Layer 10 of a small transformer language model trained on English Wikipedia (14 layers, counted from 0, width 128).
A neuron's activation on a vector x is ReLU(weights . x), where the dot is the dot product.

Input weights of the MLP neurons that the questions are about. A number n stands for (n - 500) times 0.0007.
n13: 429 577 571 652 289 280 455 558 644 400 440 465 651 627 441 705 595 337 534 181 786 527 536 442 642 439 402 565 552 450 571 617 609 559 452 424 594 395 470 253 275 573 680 28 307 559 459 463 680 417 339 621 400 660 303 586 682 301 482 361 611 629 624 405 641 469 459 535 649 153 308 609 769 549 333 486 841 237 475 579 526 513 387 469 523 570 424 592 743 464 475 450 563 333 491 522 610 710 143 714 738 740 348 377 405 397 423 558 666 389 379 422 411 676 228 567 325 576 566 462 797 473 492 596 438 451 433 667
n15: 425 301 374 740 512 603 305 756 275 705 500 541 699 832 413 443 353 513 353 538 517 580 193 608 450 464 781 349 411 500 347 429 398 453 373 504 396 623 524 561 475 461 399 633 616 580 605 180 654 599 524 496 556 396 622 555 477 356 517 660 548 479 662 517 496 571 462 524 601 466 663 330 538 541 357 356 479 353 361 484 427 393 394 726 691 410 379 825 587 666 389 381 462 410 307 567 333 296 688 614 601 562 408 335 294 483 440 643 400 575 703 242 379 340 699 353 336 442 471 771 492 521 657 601 592 633 511 492
n34: 438 518 534 377 300 562 507 559 504 706 546 607 665 512 402 346 138 596 440 362 527 528 596 473 223 400 602 609 652 615 553 545 555 568 182 594 155 650 608 513 414 306 459 262 569 604 546 463 592 356 482 687 491 339 806 613 770 513 352 419 405 666 696 287 442 545 488 351 672 573 430 464 793 446 593 400 464 495 620 737 622 588 532 284 445 702 522 496 647 523 401 170 257 641 401 914 555 272 697 553 816 504 342 550 770 496 478 685 528 429 587 444 428 160 509 284 598 442 297 612 299 545 374 468 415 675 603 593
n91: 233 737 500 218 511 465 401 544 376 662 390 421 449 486 248 454 596 327 628 504 413 510 363 591 551 404 736 461 602 569 614 476 578 500 617 496 477 539 454 638 397 451 496 575 462 304 434 525 562 447 407 413 540 472 428 460 419 563 516 436 679 333 528 336 649 227 332 542 716 392 481 609 623 626 521 211 496 349 581 330 435 555 664 369 400 360 825 559 637 286 471 484 346 418 309 675 330 492 635 496 544 484 401 408 343 757 386 440 350 622 308 546 349 512 858 500 664 610 605 390 437 559 258 489 429 634 559 761
n94: 574 673 376 428 545 496 307 544 466 549 698 275 405 536 297 491 366 602 558 406 592 569 442 422 669 437 424 304 519 491 474 500 713 611 599 264 756 676 319 619 455 513 733 622 391 681 403 695 855 568 428 709 446 483 452 487 375 605 679 531 743 698 587 571 569 286 335 509 518 350 684 83 579 522 532 527 689 338 778 445 428 672 524 320 292 722 592 418 758 678 307 277 216 543 544 622 768 580 526 487 373 478 496 388 563 278 563 610 419 587 674 504 670 659 616 395 374 409 500 387 444 513 684 555 539 544 627 277
n119: 555 797 655 505 359 734 446 247 456 576 471 158 699 560 496 327 556 250 513 291 426 590 514 569 532 338 805 613 766 462 583 112 539 706 239 346 522 569 706 432 375 357 655 458 330 481 328 453 752 303 455 447 609 722 402 528 470 569 412 481 299 562 486 317 569 430 543 563 312 523 209 330 519 334 176 561 486 745 509 723 455 372 634 341 448 450 519 693 711 604 444 187 230 555 463 332 557 286 537 473 463 445 332 536 293 481 263 547 418 191 486 594 565 373 478 789 635 486 340 424 560 556 391 554 486 876 418 546
n143: 628 668 527 428 391 541 323 519 368 524 614 431 381 496 272 405 556 767 544 255 292 411 425 693 339 527 694 262 722 382 294 491 561 678 486 236 438 750 331 549 208 476 681 670 420 439 590 327 697 462 356 298 472 312 315 737 654 346 578 440 389 296 413 463 254 772 589 581 551 384 518 327 616 656 476 411 704 757 568 753 714 500 513 384 486 545 486 700 307 552 670 514 565 582 235 223 382 341 712 784 263 339 324 354 594 675 469 570 402 463 182 674 759 486 548 718 505 344 554 451 326 344 483 422 449 551 435 527
n146: 288 505 612 544 303 407 235 430 681 510 715 554 756 446 519 679 643 419 557 409 525 708 444 396 535 433 595 345 473 409 245 650 593 537 402 520 186 861 385 731 414 444 420 183 648 354 679 450 447 449 539 686 667 653 575 760 583 698 737 635 381 709 279 345 657 510 596 384 610 585 393 394 475 579 644 450 699 515 587 578 927 602 496 749 440 709 282 554 486 248 153 222 550 666 56 664 393 538 460 607 595 268 590 628 505 891 677 301 303 421 630 466 460 455 358 585 577 569 764 291 618 312 398 704 708 550 312 544
n158: 284 528 633 544 397 567 580 582 673 519 500 500 649 483 836 460 285 555 285 616 600 595 208 581 455 535 377 208 597 486 397 486 543 842 357 386 234 366 557 641 453 402 596 197 321 486 735 189 671 556 274 604 829 541 377 550 781 589 622 614 652 341 198 413 307 722 885 491 495 326 673 329 486 613 707 440 550 341 672 389 434 540 504 331 546 651 446 536 525 546 558 574 432 473 436 441 338 687 146 354 432 468 591 426 693 794 596 564 576 586 377 504 468 427 573 650 364 550 339 431 559 590 325 472 581 505 412 540
n182: 563 409 647 355 884 633 271 382 461 514 342 598 639 529 470 425 375 623 269 371 473 567 422 634 446 408 571 272 363 680 482 459 585 653 433 347 422 478 643 544 383 500 477 585 651 404 675 578 500 653 425 763 514 661 274 186 346 408 572 505 370 690 388 391 500 387 334 728 532 682 452 482 523 469 626 249 505 556 467 478 496 531 720 586 217 160 495 593 451 514 488 523 757 314 541 622 505 569 396 575 427 625 351 427 443 590 700 432 297 844 421 470 62 432 29 301 579 671 411 608 357 392 563 492 734 558 747 496
n221: 460 486 568 117 385 424 334 278 324 380 570 522 626 380 521 716 245 491 140 518 283 591 376 379 563 478 449 241 456 625 612 681 614 713 664 595 483 580 526 334 414 380 559 500 656 532 600 516 493 607 447 340 500 388 441 473 120 601 567 550 439 825 442 605 353 865 783 759 473 641 615 482 174 581 270 596 196 663 642 363 461 571 594 446 431 743 717 558 385 606 201 426 437 624 332 681 509 439 239 279 432 343 491 577 535 468 496 640 580 433 482 413 590 514 547 446 481 500 496 336 352 464 589 540 599 784 715 456
n259: 508 586 772 628 396 521 366 300 415 349 709 555 672 570 725 401 402 448 556 439 597 674 586 702 626 561 604 649 545 448 207 560 428 233 413 822 467 483 365 508 500 430 334 627 467 376 441 396 524 443 550 540 396 277 492 594 516 244 437 739 577 600 353 560 391 551 640 356 885 470 384 556 628 521 667 530 793 404 590 223 488 379 332 517 461 467 415 358 450 840 543 293 335 446 394 534 219 695 453 533 321 492 479 344 471 745 504 156 463 588 525 484 309 415 625 623 395 470 258 484 378 677 393 485 542 424 403 562
n278: 579 518 375 534 323 414 433 531 461 777 457 438 535 630 493 422 558 387 243 457 625 512 550 676 341 332 409 551 599 539 503 545 422 457 350 375 500 503 440 655 358 250 406 510 520 658 635 424 668 339 632 536 646 389 357 504 471 348 628 241 527 396 421 514 390 750 391 608 219 237 415 408 486 641 341 440 545 378 497 551 476 421 553 549 430 541 389 647 579 260 522 482 604 480 552 389 610 510 438 599 507 424 312 348 729 587 604 451 466 335 456 574 566 447 556 448 561 396 555 361 514 531 493 323 445 666 503 551
n316: 416 652 764 520 404 420 395 455 514 504 479 560 500 378 269 496 771 492 492 459 524 553 397 677 625 500 482 461 569 591 504 329 466 714 664 638 469 628 555 582 352 384 418 597 543 566 564 352 726 500 662 500 144 657 402 525 448 357 286 741 298 321 657 660 552 492 440 551 467 565 516 710 508 540 361 443 415 425 567 488 563 643 416 333 574 536 581 324 643 595 481 496 755 942 471 597 554 512 253 663 553 295 240 465 535 634 570 390 693 436 390 719 638 696 477 122 412 597 504 546 605 492 473 431 540 621 360 432
n341: 598 215 699 450 373 562 288 404 472 476 651 539 358 739 331 748 599 468 353 670 488 427 452 390 401 323 635 318 511 662 743 588 824 507 582 516 519 660 309 512 586 447 460 255 508 564 416 543 428 459 392 409 423 591 584 624 533 323 460 616 496 512 618 220 645 710 631 365 384 632 403 367 687 343 780 564 289 529 599 562 462 695 504 599 267 582 234 418 475 395 394 589 448 539 488 440 245 409 690 729 648 339 333 425 492 464 523 548 559 551 481 290 690 308 421 599 480 453 504 394 528 500 489 511 555 567 552 484
n470: 590 523 622 314 466 487 454 459 492 430 673 653 563 421 556 647 454 514 573 519 686 727 366 514 292 659 747 509 528 477 667 491 705 509 415 869 443 290 447 337 638 463 537 441 312 587 715 338 500 261 460 708 454 672 254 761 580 458 151 463 208 472 311 339 280 550 358 318 817 583 531 491 514 446 708 215 331 547 584 296 350 670 533 358 625 291 677 630 653 509 517 370 423 277 761 618 147 439 532 527 473 428 477 418 588 722 732 450 287 595 624 544 514 358 357 418 712 509 451 717 635 663 325 386 164 455 456 527
n476: 519 469 573 377 366 399 560 446 523 683 516 390 208 674 337 660 596 330 609 605 531 430 461 587 348 544 707 418 361 625 583 504 292 626 459 626 526 601 346 363 467 441 496 470 690 589 631 608 422 500 478 830 309 492 508 269 648 450 321 300 522 751 390 407 681 226 539 604 569 585 601 690 569 337 563 303 546 476 232 396 578 717 448 404 566 224 397 436 621 469 321 368 492 440 500 366 730 591 744 489 458 417 355 592 500 496 419 435 460 405 500 537 515 450 674 477 567 333 342 493 549 451 568 343 466 534 540 335
n478: 634 466 542 200 664 542 655 500 544 392 509 643 601 481 468 599 441 757 452 681 475 548 401 361 802 561 744 381 515 331 613 318 456 472 438 115 472 330 439 475 467 392 385 197 524 543 449 269 621 422 500 491 241 748 475 509 434 104 605 479 245 422 634 585 379 631 488 475 534 700 335 328 593 437 658 620 564 483 406 351 676 438 500 508 487 368 428 496 584 633 442 539 323 570 670 513 345 545 690 496 411 106 402 449 537 757 638 492 675 768 480 276 525 675 412 428 443 635 271 544 332 479 429 455 319 513 530 454

Each question shows a token from some text and the vector x that enters the MLP there. A number n stands for (n - 500) times 0.019.

"ts": 511 539 268 453 437 565 678 638 368 454 552 399 539 453 461 477 496 533 499 391 383 301 474 400 485 473 372 590 504 454 518 547 424 473 395 514 605 552 597 495 856 507 524 559 491 488 357 438 394 425 495 548 591 377 443 553 491 549 520 528 424 485 405 526 623 503 485 533 540 458 464 489 484 544 433 554 419 587 511 542 557 467 403 554 505 398 541 468 488 499 513 465 609 456 553 555 553 467 440 580 384 564 392 645 498 408 420 315 588 530 465 506 560 448 483 466 483 528 516 486 500 538 548 377 432 524 301 527
The neuron with the highest activation: n119

" to": 542 488 337 416 400 488 699 476 384 508 539 511 483 331 614 509 583 567 610 504 401 428 515 502 478 427 340 569 476 538 509 463 495 355 457 479 615 562 647 488 639 413 345 522 467 537 411 569 351 403 470 477 498 481 365 524 463 556 518 572 532 491 485 443 492 471 416 562 447 529 539 468 570 517 476 582 520 421 424 555 507 584 514 430 545 511 533 429 528 406 523 571 546 595 456 723 515 513 560 441 540 474 480 612 454 502 431 413 567 536 513 557 535 426 541 538 561 479 510 445 499 466 645 516 415 515 313 533
The neuron with the highest activation: n91

" n": 526 421 437 599 465 410 745 658 392 506 427 423 474 439 573 431 600 597 520 437 491 441 439 432 481 597 483 518 371 523 518 545 455 397 430 568 539 499 606 532 693 474 478 485 474 460 533 604 456 548 368 582 475 455 448 579 553 530 470 489 514 468 431 512 628 502 350 559 541 565 568 511 515 469 411 568 517 585 437 697 410 536 419 458 518 401 439 486 520 428 613 557 496 516 456 616 498 433 589 497 578 436 434 629 424 552 415 441 578 440 421 424 466 505 493 402 465 459 507 508 498 606 505 446 411 516 334 491
Which two neurons fire most, strongest first? n476, n34

"1": 424 505 395 539 491 524 622 528 478 485 518 480 465 468 591 507 615 694 542 377 504 543 409 461 468 519 357 557 293 454 556 477 410 402 461 513 602 527 550 484 821 457 502 558 337 547 433 600 456 450 435 516 466 587 510 524 521 528 517 541 530 457 428 405 578 536 430 519 472 451 457 369 484 513 514 558 634 453 433 579 559 534 503 454 453 528 604 503 402 457 546 551 510 397 319 537 607 425 474 564 579 698 451 594 522 531 389 401 646 521 474 336 550 516 486 429 460 492 505 507 450 541 533 394 404 502 369 490
The neuron with the highest activation: n13

",": 526 499 295 481 582 435 636 509 410 522 429 517 477 341 441 424 526 665 592 451 515 348 508 474 551 468 331 509 397 466 440 512 459 451 417 466 524 525 612 646 856 438 479 545 490 437 317 637 317 443 544 470 531 457 498 575 471 637 493 631 515 539 441 554 511 414 520 532 569 515 484 502 564 467 475 547 510 505 462 500 459 507 430 571 503 464 544 438 507 441 560 514 567 484 513 696 476 451 578 421 482 458 472 584 411 452 398 367 552 483 424 452 559 482 509 435 593 586 475 497 465 615 512 450 486 505 365 516
The most active neuron and its activation: n91, at about 0.59

"s": 515 528 423 466 588 491 751 598 473 470 591 443 607 556 505 475 662 557 627 482 380 488 472 481 501 520 415 539 526 494 493 488 416 406 391 523 585 520 614 439 722 547 602 508 501 492 449 519 366 395 522 509 560 419 393 488 540 516 589 401 580 500 388 549 641 632 347 563 557 536 409 469 556 533 438 503 490 656 570 542 439 473 416 539 427 438 439 466 454 491 506 473 584 585 454 560 520 442 467 541 490 528 513 457 441 544 438 366 620 456 467 354 495 436 483 492 539 506 648 472 426 569 518 326 417 533 374 535
The neuron with the highest activation: n278

"ur": 489 449 474 381 477 559 708 505 425 456 587 523 506 430 683 500 586 542 608 480 416 532 480 553 490 519 534 486 391 646 495 567 377 469 358 468 529 519 515 588 716 474 442 427 319 510 431 382 366 510 502 490 562 565 452 450 508 566 517 608 478 528 458 463 452 526 526 416 451 481 472 484 470 547 438 532 589 451 397 636 505 509 527 553 567 525 483 325 423 486 551 484 466 451 366 534 453 400 452 472 563 549 593 786 572 531 488 447 546 415 544 340 497 524 454 462 532 518 568 566 431 594 572 403 546 479 275 517
The neuron with the highest activation: n146

"f": 533 463 341 468 373 482 628 581 576 457 468 508 548 255 544 489 506 500 628 560 494 331 455 491 514 562 571 541 305 518 575 615 431 485 436 648 502 610 624 585 543 410 506 556 409 545 584 571 306 445 486 525 543 593 497 600 350 503 520 621 542 432 555 592 570 546 541 402 510 537 528 368 466 511 441 535 549 452 545 537 402 512 489 548 458 413 551 510 507 515 455 473 565 513 511 501 433 581 444 505 490 558 410 725 508 468 305 381 649 536 511 406 549 411 511 491 544 533 551 519 500 568 475 311 445 441 362 457
The neuron with the highest activation: n470

" ab": 519 551 342 514 481 474 609 526 349 475 432 527 536 567 555 370 533 588 642 477 525 444 554 470 373 512 336 514 477 480 528 470 471 411 475 491 533 482 637 499 622 422 541 514 493 435 401 642 277 461 513 615 551 492 378 464 495 473 465 587 573 401 558 515 597 546 434 460 620 487 537 517 578 598 442 498 582 471 451 659 519 549 366 495 538 526 650 410 263 443 521 562 418 557 483 524 592 392 411 444 598 520 475 555 432 618 525 391 587 550 555 409 492 518 466 444 579 564 578 552 565 524 595 463 387 544 402 518
The neuron with the highest activation: n13

"it": 506 402 315 493 427 569 739 485 345 468 596 450 551 349 571 545 526 586 497 521 414 411 583 562 473 493 574 594 534 633 566 518 525 433 496 541 487 542 580 576 624 521 380 509 350 480 379 604 453 555 600 533 508 392 449 627 415 466 567 528 426 338 504 449 516 517 465 498 454 504 581 461 545 510 606 569 478 435 463 464 432 492 521 460 548 361 536 447 455 497 621 502 482 504 346 505 388 476 491 469 413 595 584 572 490 449 324 398 576 492 459 443 429 482 357 548 427 488 620 524 596 517 532 355 541 481 291 510
The neuron with the highest activation: n259

"g": 455 538 400 545 411 588 526 495 308 528 457 469 533 473 590 441 616 556 551 471 535 384 417 542 476 413 474 621 502 532 513 599 452 416 466 512 637 543 683 418 715 478 414 500 496 405 568 566 385 516 520 437 545 445 472 465 405 531 507 511 497 499 592 436 507 485 489 585 516 504 513 526 492 442 572 555 565 539 545 620 527 561 404 388 514 423 579 587 405 508 597 550 496 536 340 556 583 498 600 409 523 459 628 673 560 517 362 391 673 549 414 462 532 528 473 556 463 473 616 566 501 543 578 342 411 615 315 530
The neuron with the highest activation: n91

" for": 542 497 349 436 425 522 682 536 488 468 452 585 523 381 525 526 557 626 562 440 565 565 425 481 480 538 502 500 464 505 498 522 500 372 423 526 598 478 630 520 774 460 439 538 441 502 491 504 356 417 423 544 492 435 395 554 498 615 440 600 464 437 467 468 615 558 497 556 404 538 529 515 570 541 503 515 503 488 481 614 420 525 367 473 527 464 559 494 473 430 484 521 511 581 423 724 532 570 543 451 543 519 439 748 420 522 396 543 571 421 379 520 534 498 499 491 490 479 470 455 467 451 563 400 341 586 390 493
The most active neuron and its activation: n34, at about 1.2

"ot": 490 414 249 459 643 525 672 482 364 519 651 477 531 452 634 569 564 707 577 575 529 471 594 555 556 530 388 470 492 534 537 528 458 473 594 443 504 522 588 588 643 609 384 501 594 357 409 653 429 608 552 516 497 511 456 527 419 537 525 637 358 487 513 586 544 440 434 445 461 482 472 459 573 485 624 524 450 513 445 619 483 466 501 563 534 399 516 482 395 517 651 443 493 540 465 512 436 508 545 506 528 510 513 624 378 420 423 443 697 480 458 448 508 409 472 465 510 493 645 522 561 416 540 371 467 469 382 399
The most active neuron and its activation: n478, at about 0.57

"he": 501 460 287 536 530 503 583 443 369 429 476 489 380 451 524 525 636 551 491 517 463 398 538 572 375 510 447 463 281 600 445 558 438 421 482 555 518 504 592 580 626 382 503 417 444 431 507 611 267 469 520 474 503 495 563 556 493 654 602 601 601 442 401 463 477 509 346 392 461 565 445 460 534 535 419 502 516 497 492 549 453 531 418 591 508 382 514 423 411 546 538 678 572 585 647 521 551 544 515 446 491 527 477 591 409 414 361 482 522 476 479 356 603 486 444 425 485 466 557 545 440 535 448 445 410 447 517 425
The neuron with the highest activation: n341

"le": 531 583 511 505 609 536 743 562 455 504 497 429 433 482 560 557 630 581 693 342 471 610 514 548 453 581 366 577 481 526 563 529 438 414 443 542 546 462 571 537 627 452 612 521 631 401 474 516 413 407 489 484 539 460 393 543 475 626 621 555 596 611 521 620 533 587 441 599 484 559 545 429 517 501 564 522 528 569 564 509 427 466 476 584 452 440 565 573 537 568 550 469 561 612 545 608 567 403 530 494 480 594 477 602 461 480 365 485 688 438 424 345 465 411 466 432 425 575 445 514 514 580 495 463 530 522 369 494
The neuron with the highest activation: n119

"h": 460 523 365 406 554 510 725 613 422 629 607 449 445 426 664 443 526 470 562 440 427 509 448 513 467 429 510 549 491 547 489 523 487 438 505 531 708 642 579 619 575 537 366 472 406 617 464 506 408 451 468 499 403 500 626 564 499 480 583 584 536 487 533 470 493 522 402 508 494 390 511 447 458 534 484 526 510 429 404 666 558 597 504 631 492 520 596 503 384 482 554 559 592 540 338 490 479 465 409 559 626 556 496 465 579 502 418 391 589 440 420 465 478 524 515 552 569 499 523 433 527 546 503 420 465 542 292 521
The most active neuron and its activation: n278, at about 1.6

" ": 570 430 303 565 489 449 466 451 351 499 541 537 494 498 558 501 645 639 508 431 452 605 509 427 499 611 428 528 327 607 565 547 555 370 394 546 670 544 684 535 759 470 510 471 459 524 490 513 363 402 372 376 528 601 423 673 462 514 532 559 537 417 405 437 621 492 483 512 559 495 528 443 513 568 474 569 499 488 450 499 604 517 504 466 492 496 495 495 449 463 508 517 494 501 267 569 533 456 518 483 491 583 540 540 484 515 488 352 620 422 507 391 469 462 449 409 498 562 447 485 477 495 552 383 445 518 514 466
The neuron with the highest activation: n146

"id": 503 439 383 493 553 514 655 510 404 529 481 557 512 423 426 551 625 679 616 606 525 413 389 526 440 426 500 418 497 557 480 526 447 471 477 490 638 693 541 466 627 395 376 454 493 513 473 570 504 539 481 538 563 571 468 503 465 598 476 632 505 568 485 538 506 548 489 541 503 546 468 454 404 434 511 598 505 538 508 665 434 511 336 509 498 427 476 495 344 506 407 423 484 462 309 510 516 565 454 485 446 494 433 638 432 482 359 498 602 481 453 372 536 435 406 465 514 455 630 523 635 429 508 388 506 453 265 419
The most active neuron and its activation: n146, at about 2.3

"d": 504 437 497 566 664 453 803 526 269 561 419 469 437 516 608 537 495 452 616 454 559 245 470 478 379 416 431 463 362 431 544 539 406 365 503 485 616 632 495 534 545 411 463 485 569 472 416 663 536 549 407 515 529 576 626 350 416 548 681 470 592 592 462 454 614 461 449 453 446 501 450 448 509 484 507 485 558 560 510 570 468 434 279 486 533 393 449 437 549 509 489 523 498 618 444 538 532 413 485 520 502 478 527 644 422 559 463 483 650 512 475 473 508 563 533 524 465 589 531 404 514 476 454 426 491 522 484 554
The neuron with the highest activation: n476

" his": 519 434 325 433 463 541 655 601 521 571 438 529 444 522 645 429 566 635 552 486 470 480 471 519 517 541 373 453 371 517 469 501 464 490 416 520 520 541 655 526 773 421 569 476 410 512 448 464 322 446 482 524 483 472 444 570 518 564 538 556 584 492 431 456 593 570 547 509 513 503 522 514 517 507 461 529 584 467 488 581 433 501 570 462 442 568 619 453 567 473 528 469 554 625 447 699 588 525 481 380 511 528 462 604 568 575 452 456 524 486 506 545 397 434 421 334 449 444 547 503 564 522 572 474 386 520 367 413
The neuron with the highest activation: n34

"er": 515 456 345 500 475 509 576 572 421 536 519 502 542 386 485 396 542 586 462 617 517 326 366 541 479 575 417 524 434 526 514 504 512 460 490 567 540 522 683 514 668 530 432 444 398 565 575 557 330 462 566 499 554 467 459 569 408 603 553 515 481 507 421 663 554 521 356 553 436 409 564 452 500 578 470 508 536 406 441 504 436 504 481 547 473 422 578 605 596 463 533 453 614 535 439 572 547 551 455 664 437 514 494 611 581 526 373 390 597 536 417 450 398 479 499 406 524 511 464 473 538 490 668 314 418 479 255 561
Which three neurons fire most, strongest first? n278, n316, n15

"ate": 478 441 303 383 481 512 750 588 464 373 579 553 435 403 493 425 507 616 578 425 411 545 452 467 474 608 349 534 380 491 495 487 542 435 440 532 559 522 595 494 753 379 598 474 441 564 462 472 465 513 509 455 543 483 447 680 394 567 448 643 502 524 463 549 572 568 389 582 515 526 417 525 433 520 499 600 492 571 476 513 469 497 551 538 502 505 534 398 346 519 545 506 572 622 512 608 633 406 566 541 472 522 460 606 631 525 457 445 624 405 455 403 499 436 453 531 472 564 508 449 487 501 566 423 413 547 321 527
The most active neuron and its activation: n221, at about 1.3

"io": 538 565 347 507 524 464 633 639 437 438 533 488 496 373 547 499 428 614 529 416 453 351 477 484 444 633 323 537 376 558 527 534 523 351 420 530 538 561 549 526 609 523 516 476 422 555 493 591 402 467 522 515 502 581 385 672 412 586 504 617 483 490 508 612 566 580 463 515 410 404 536 499 481 484 487 551 535 460 403 514 497 551 466 510 429 436 652 569 483 499 585 443 547 481 389 566 508 504 601 544 545 417 451 712 506 453 420 407 609 488 564 429 481 496 441 371 543 466 521 528 491 541 631 405 354 457 327 409
The most active neuron and its activation: n470, at about 0.22

"ary": 584 522 299 375 576 550 706 554 451 476 518 562 472 368 417 480 579 704 581 444 518 451 432 560 510 479 552 562 494 508 516 558 546 414 469 498 551 566 533 513 808 550 515 446 554 512 377 558 222 524 450 478 509 500 446 600 531 645 478 709 551 554 429 655 542 529 544 502 545 518 563 455 511 473 427 603 597 566 401 571 408 460 471 573 450 394 541 542 428 494 527 470 582 488 460 564 536 523 402 479 506 450 436 542 509 516 504 561 568 542 473 435 544 350 382 449 431 525 498 552 513 531 557 371 452 452 437 478
The neuron with the highest activation: n478

" im": 596 541 318 529 539 491 528 586 359 445 472 521 428 421 695 419 516 588 571 374 440 396 365 522 463 509 486 534 413 474 525 570 501 440 383 494 653 508 696 556 552 462 385 465 461 460 500 546 305 435 409 431 514 576 328 473 514 562 510 604 449 437 450 468 524 535 469 526 426 443 532 510 540 449 414 565 522 419 460 647 370 502 554 497 528 566 509 436 467 436 480 528 457 586 538 585 560 461 500 523 566 523 622 453 579 511 456 438 703 414 378 483 522 504 500 507 483 572 501 447 519 534 543 398 504 574 420 430
The neuron with the highest activation: n278

"r": 452 508 511 545 655 445 756 449 307 538 567 548 476 378 629 499 526 597 638 569 443 259 423 479 500 478 448 504 320 451 532 545 442 436 418 429 445 442 521 532 642 544 481 441 517 571 519 416 311 437 552 436 500 429 494 491 376 473 527 520 536 569 437 539 481 528 464 541 477 533 582 505 499 517 581 552 556 505 553 581 354 522 276 544 494 490 429 434 259 567 671 574 453 620 540 444 508 396 556 407 510 525 489 494 514 650 485 439 554 347 414 361 464 478 519 484 525 552 543 476 526 562 464 280 529 551 451 484
Which three neurons fire most, strongest first? n478, n259, n158

"ens": 520 416 509 563 504 539 583 502 389 468 550 462 440 475 702 448 490 639 638 545 467 520 427 546 507 478 488 503 495 663 562 576 446 466 440 385 723 523 458 375 774 514 530 488 480 444 370 521 446 502 554 470 516 546 453 429 502 522 490 588 551 519 455 474 590 487 472 441 556 507 425 339 489 440 518 741 418 529 513 557 445 551 485 580 465 430 446 511 365 531 487 359 445 516 330 509 496 425 443 539 532 633 529 581 389 489 493 442 625 505 450 467 486 461 519 547 549 516 582 502 429 436 526 418 462 543 388 539
Which three neurons fire most, strongest first? n341, n119, n259

"form": 569 476 532 512 513 573 580 547 225 453 514 473 520 456 654 484 600 653 489 470 535 478 482 547 425 504 511 582 309 592 469 567 426 407 489 515 663 480 531 497 697 493 499 471 368 362 441 550 409 518 434 569 504 411 495 595 521 461 502 584 622 436 545 444 536 560 440 511 512 526 546 484 495 546 554 615 492 396 530 492 360 580 444 557 504 402 587 581 380 607 451 481 412 448 432 518 481 434 577 527 423 526 605 632 554 537 462 390 596 494 435 488 521 465 421 373 517 433 455 544 448 457 577 350 436 435 289 502
The neuron with the highest activation: n259

"ive": 519 478 373 499 326 587 763 595 464 491 399 521 516 434 505 472 530 610 587 383 490 546 374 432 461 533 491 517 472 502 553 456 496 438 431 452 535 531 640 490 835 489 530 467 492 511 487 542 327 505 476 443 524 499 455 622 494 465 496 578 476 588 389 515 617 561 527 540 479 470 581 424 495 516 556 591 524 608 476 475 367 474 385 520 439 484 553 490 506 577 519 444 506 484 365 673 549 440 550 506 451 619 454 571 404 441 392 491 660 496 514 524 482 445 477 446 407 518 506 529 543 462 591 368 428 544 346 521
Which three neurons fire most, strongest first? n15, n34, n119

" m": 530 490 418 481 573 466 396 561 435 456 486 341 465 339 605 305 595 611 524 456 476 523 502 490 446 597 343 575 416 523 511 498 486 371 421 435 505 585 641 568 660 398 517 541 414 405 383 530 269 501 460 482 498 482 435 541 516 540 527 626 499 408 432 486 627 505 491 601 581 566 554 467 524 540 462 512 565 601 408 643 454 497 340 509 433 480 481 546 468 468 701 570 450 546 502 568 499 417 542 425 490 528 466 599 505 409 431 430 557 512 419 477 568 527 470 385 571 511 463 410 524 534 528 389 443 519 489 423
The most active neuron and its activation: n143, at about 0.46

"ual": 603 453 432 481 428 593 762 578 425 465 403 450 507 528 625 417 499 561 576 485 400 542 430 523 504 546 454 529 462 555 505 510 550 429 413 528 505 459 710 476 781 534 527 444 531 460 453 571 308 503 467 431 521 413 459 606 496 446 575 548 502 510 404 490 572 506 463 566 504 470 510 403 475 534 554 584 445 443 497 528 372 461 538 555 553 439 647 386 535 556 522 506 471 533 338 574 583 466 491 414 490 639 473 680 637 458 457 484 631 499 468 496 417 526 416 553 402 483 517 493 456 528 621 429 444 539 302 496
The neuron with the highest activation: n158

"n": 564 426 510 611 606 479 536 707 224 488 367 448 466 438 686 351 539 612 392 485 438 392 345 503 444 515 454 495 342 523 505 579 396 424 431 568 615 473 640 585 663 500 447 495 516 435 495 605 566 448 412 508 545 503 477 555 514 464 576 516 530 516 549 462 585 533 406 562 429 576 551 528 536 445 497 583 512 517 472 615 364 544 477 523 574 565 554 512 409 525 571 607 509 470 376 550 541 475 495 526 566 490 577 578 526 507 523 491 635 541 480 398 502 484 479 463 454 468 435 523 529 603 542 391 510 539 425 457
The neuron with the highest activation: n15

" the": 521 466 461 480 414 511 600 559 411 550 516 483 470 443 622 469 582 703 509 442 497 490 485 527 456 553 476 473 475 518 492 554 450 493 359 509 522 521 650 551 787 487 477 451 508 510 487 507 313 464 476 450 508 465 438 620 507 503 482 601 535 490 420 469 524 565 539 494 497 458 559 480 528 512 492 542 557 524 502 577 404 517 437 414 457 542 592 512 503 431 568 493 477 563 508 778 527 538 556 429 556 599 504 514 477 527 469 398 598 460 486 527 499 469 398 394 511 502 544 496 530 546 557 512 376 533 443 432
The neuron with the highest activation: n34

"at": 450 469 334 476 576 442 781 494 363 600 540 527 479 379 567 463 452 500 629 478 456 198 492 599 416 544 500 525 467 512 480 532 355 524 501 477 623 521 505 530 668 362 556 492 470 465 392 554 282 438 406 587 506 539 517 507 408 525 483 546 659 489 405 380 510 451 576 429 563 444 505 486 498 463 554 449 487 618 536 572 487 473 505 549 511 449 398 386 521 500 647 579 447 606 478 500 481 353 356 450 544 591 538 598 498 524 449 392 521 503 434 431 508 553 535 615 483 528 680 419 505 537 474 342 476 547 255 501
The neuron with the highest activation: n91

" l": 578 410 534 559 497 475 346 575 324 486 421 415 397 455 705 338 523 677 488 612 509 440 587 585 487 504 430 502 340 621 557 580 492 441 447 469 579 529 510 477 731 406 458 528 389 434 406 536 481 426 476 534 505 455 411 542 442 550 504 423 624 525 480 464 590 532 480 612 507 485 597 459 479 540 489 489 510 503 515 577 463 536 436 572 502 426 473 447 351 499 598 519 472 479 354 561 541 431 484 415 522 641 522 516 466 530 418 364 584 426 416 481 461 484 411 392 540 557 458 501 414 513 551 340 594 521 436 532
Which three neurons fire most, strongest first? n182, n259, n278

"our": 515 491 361 511 409 586 570 435 313 468 565 534 515 384 605 479 520 632 566 504 485 487 463 489 411 525 315 527 374 532 566 577 465 446 453 481 710 603 651 609 509 496 372 548 405 591 405 513 395 478 588 517 530 495 469 520 440 494 458 584 460 561 627 406 494 475 391 561 422 539 510 413 530 595 440 481 596 385 499 467 339 618 452 487 474 445 614 508 331 503 461 393 519 469 425 493 473 529 370 555 431 586 527 508 476 521 555 415 617 488 469 499 455 576 529 546 526 566 527 505 541 489 582 420 505 489 317 423
The most active neuron and its activation: n94, at about 1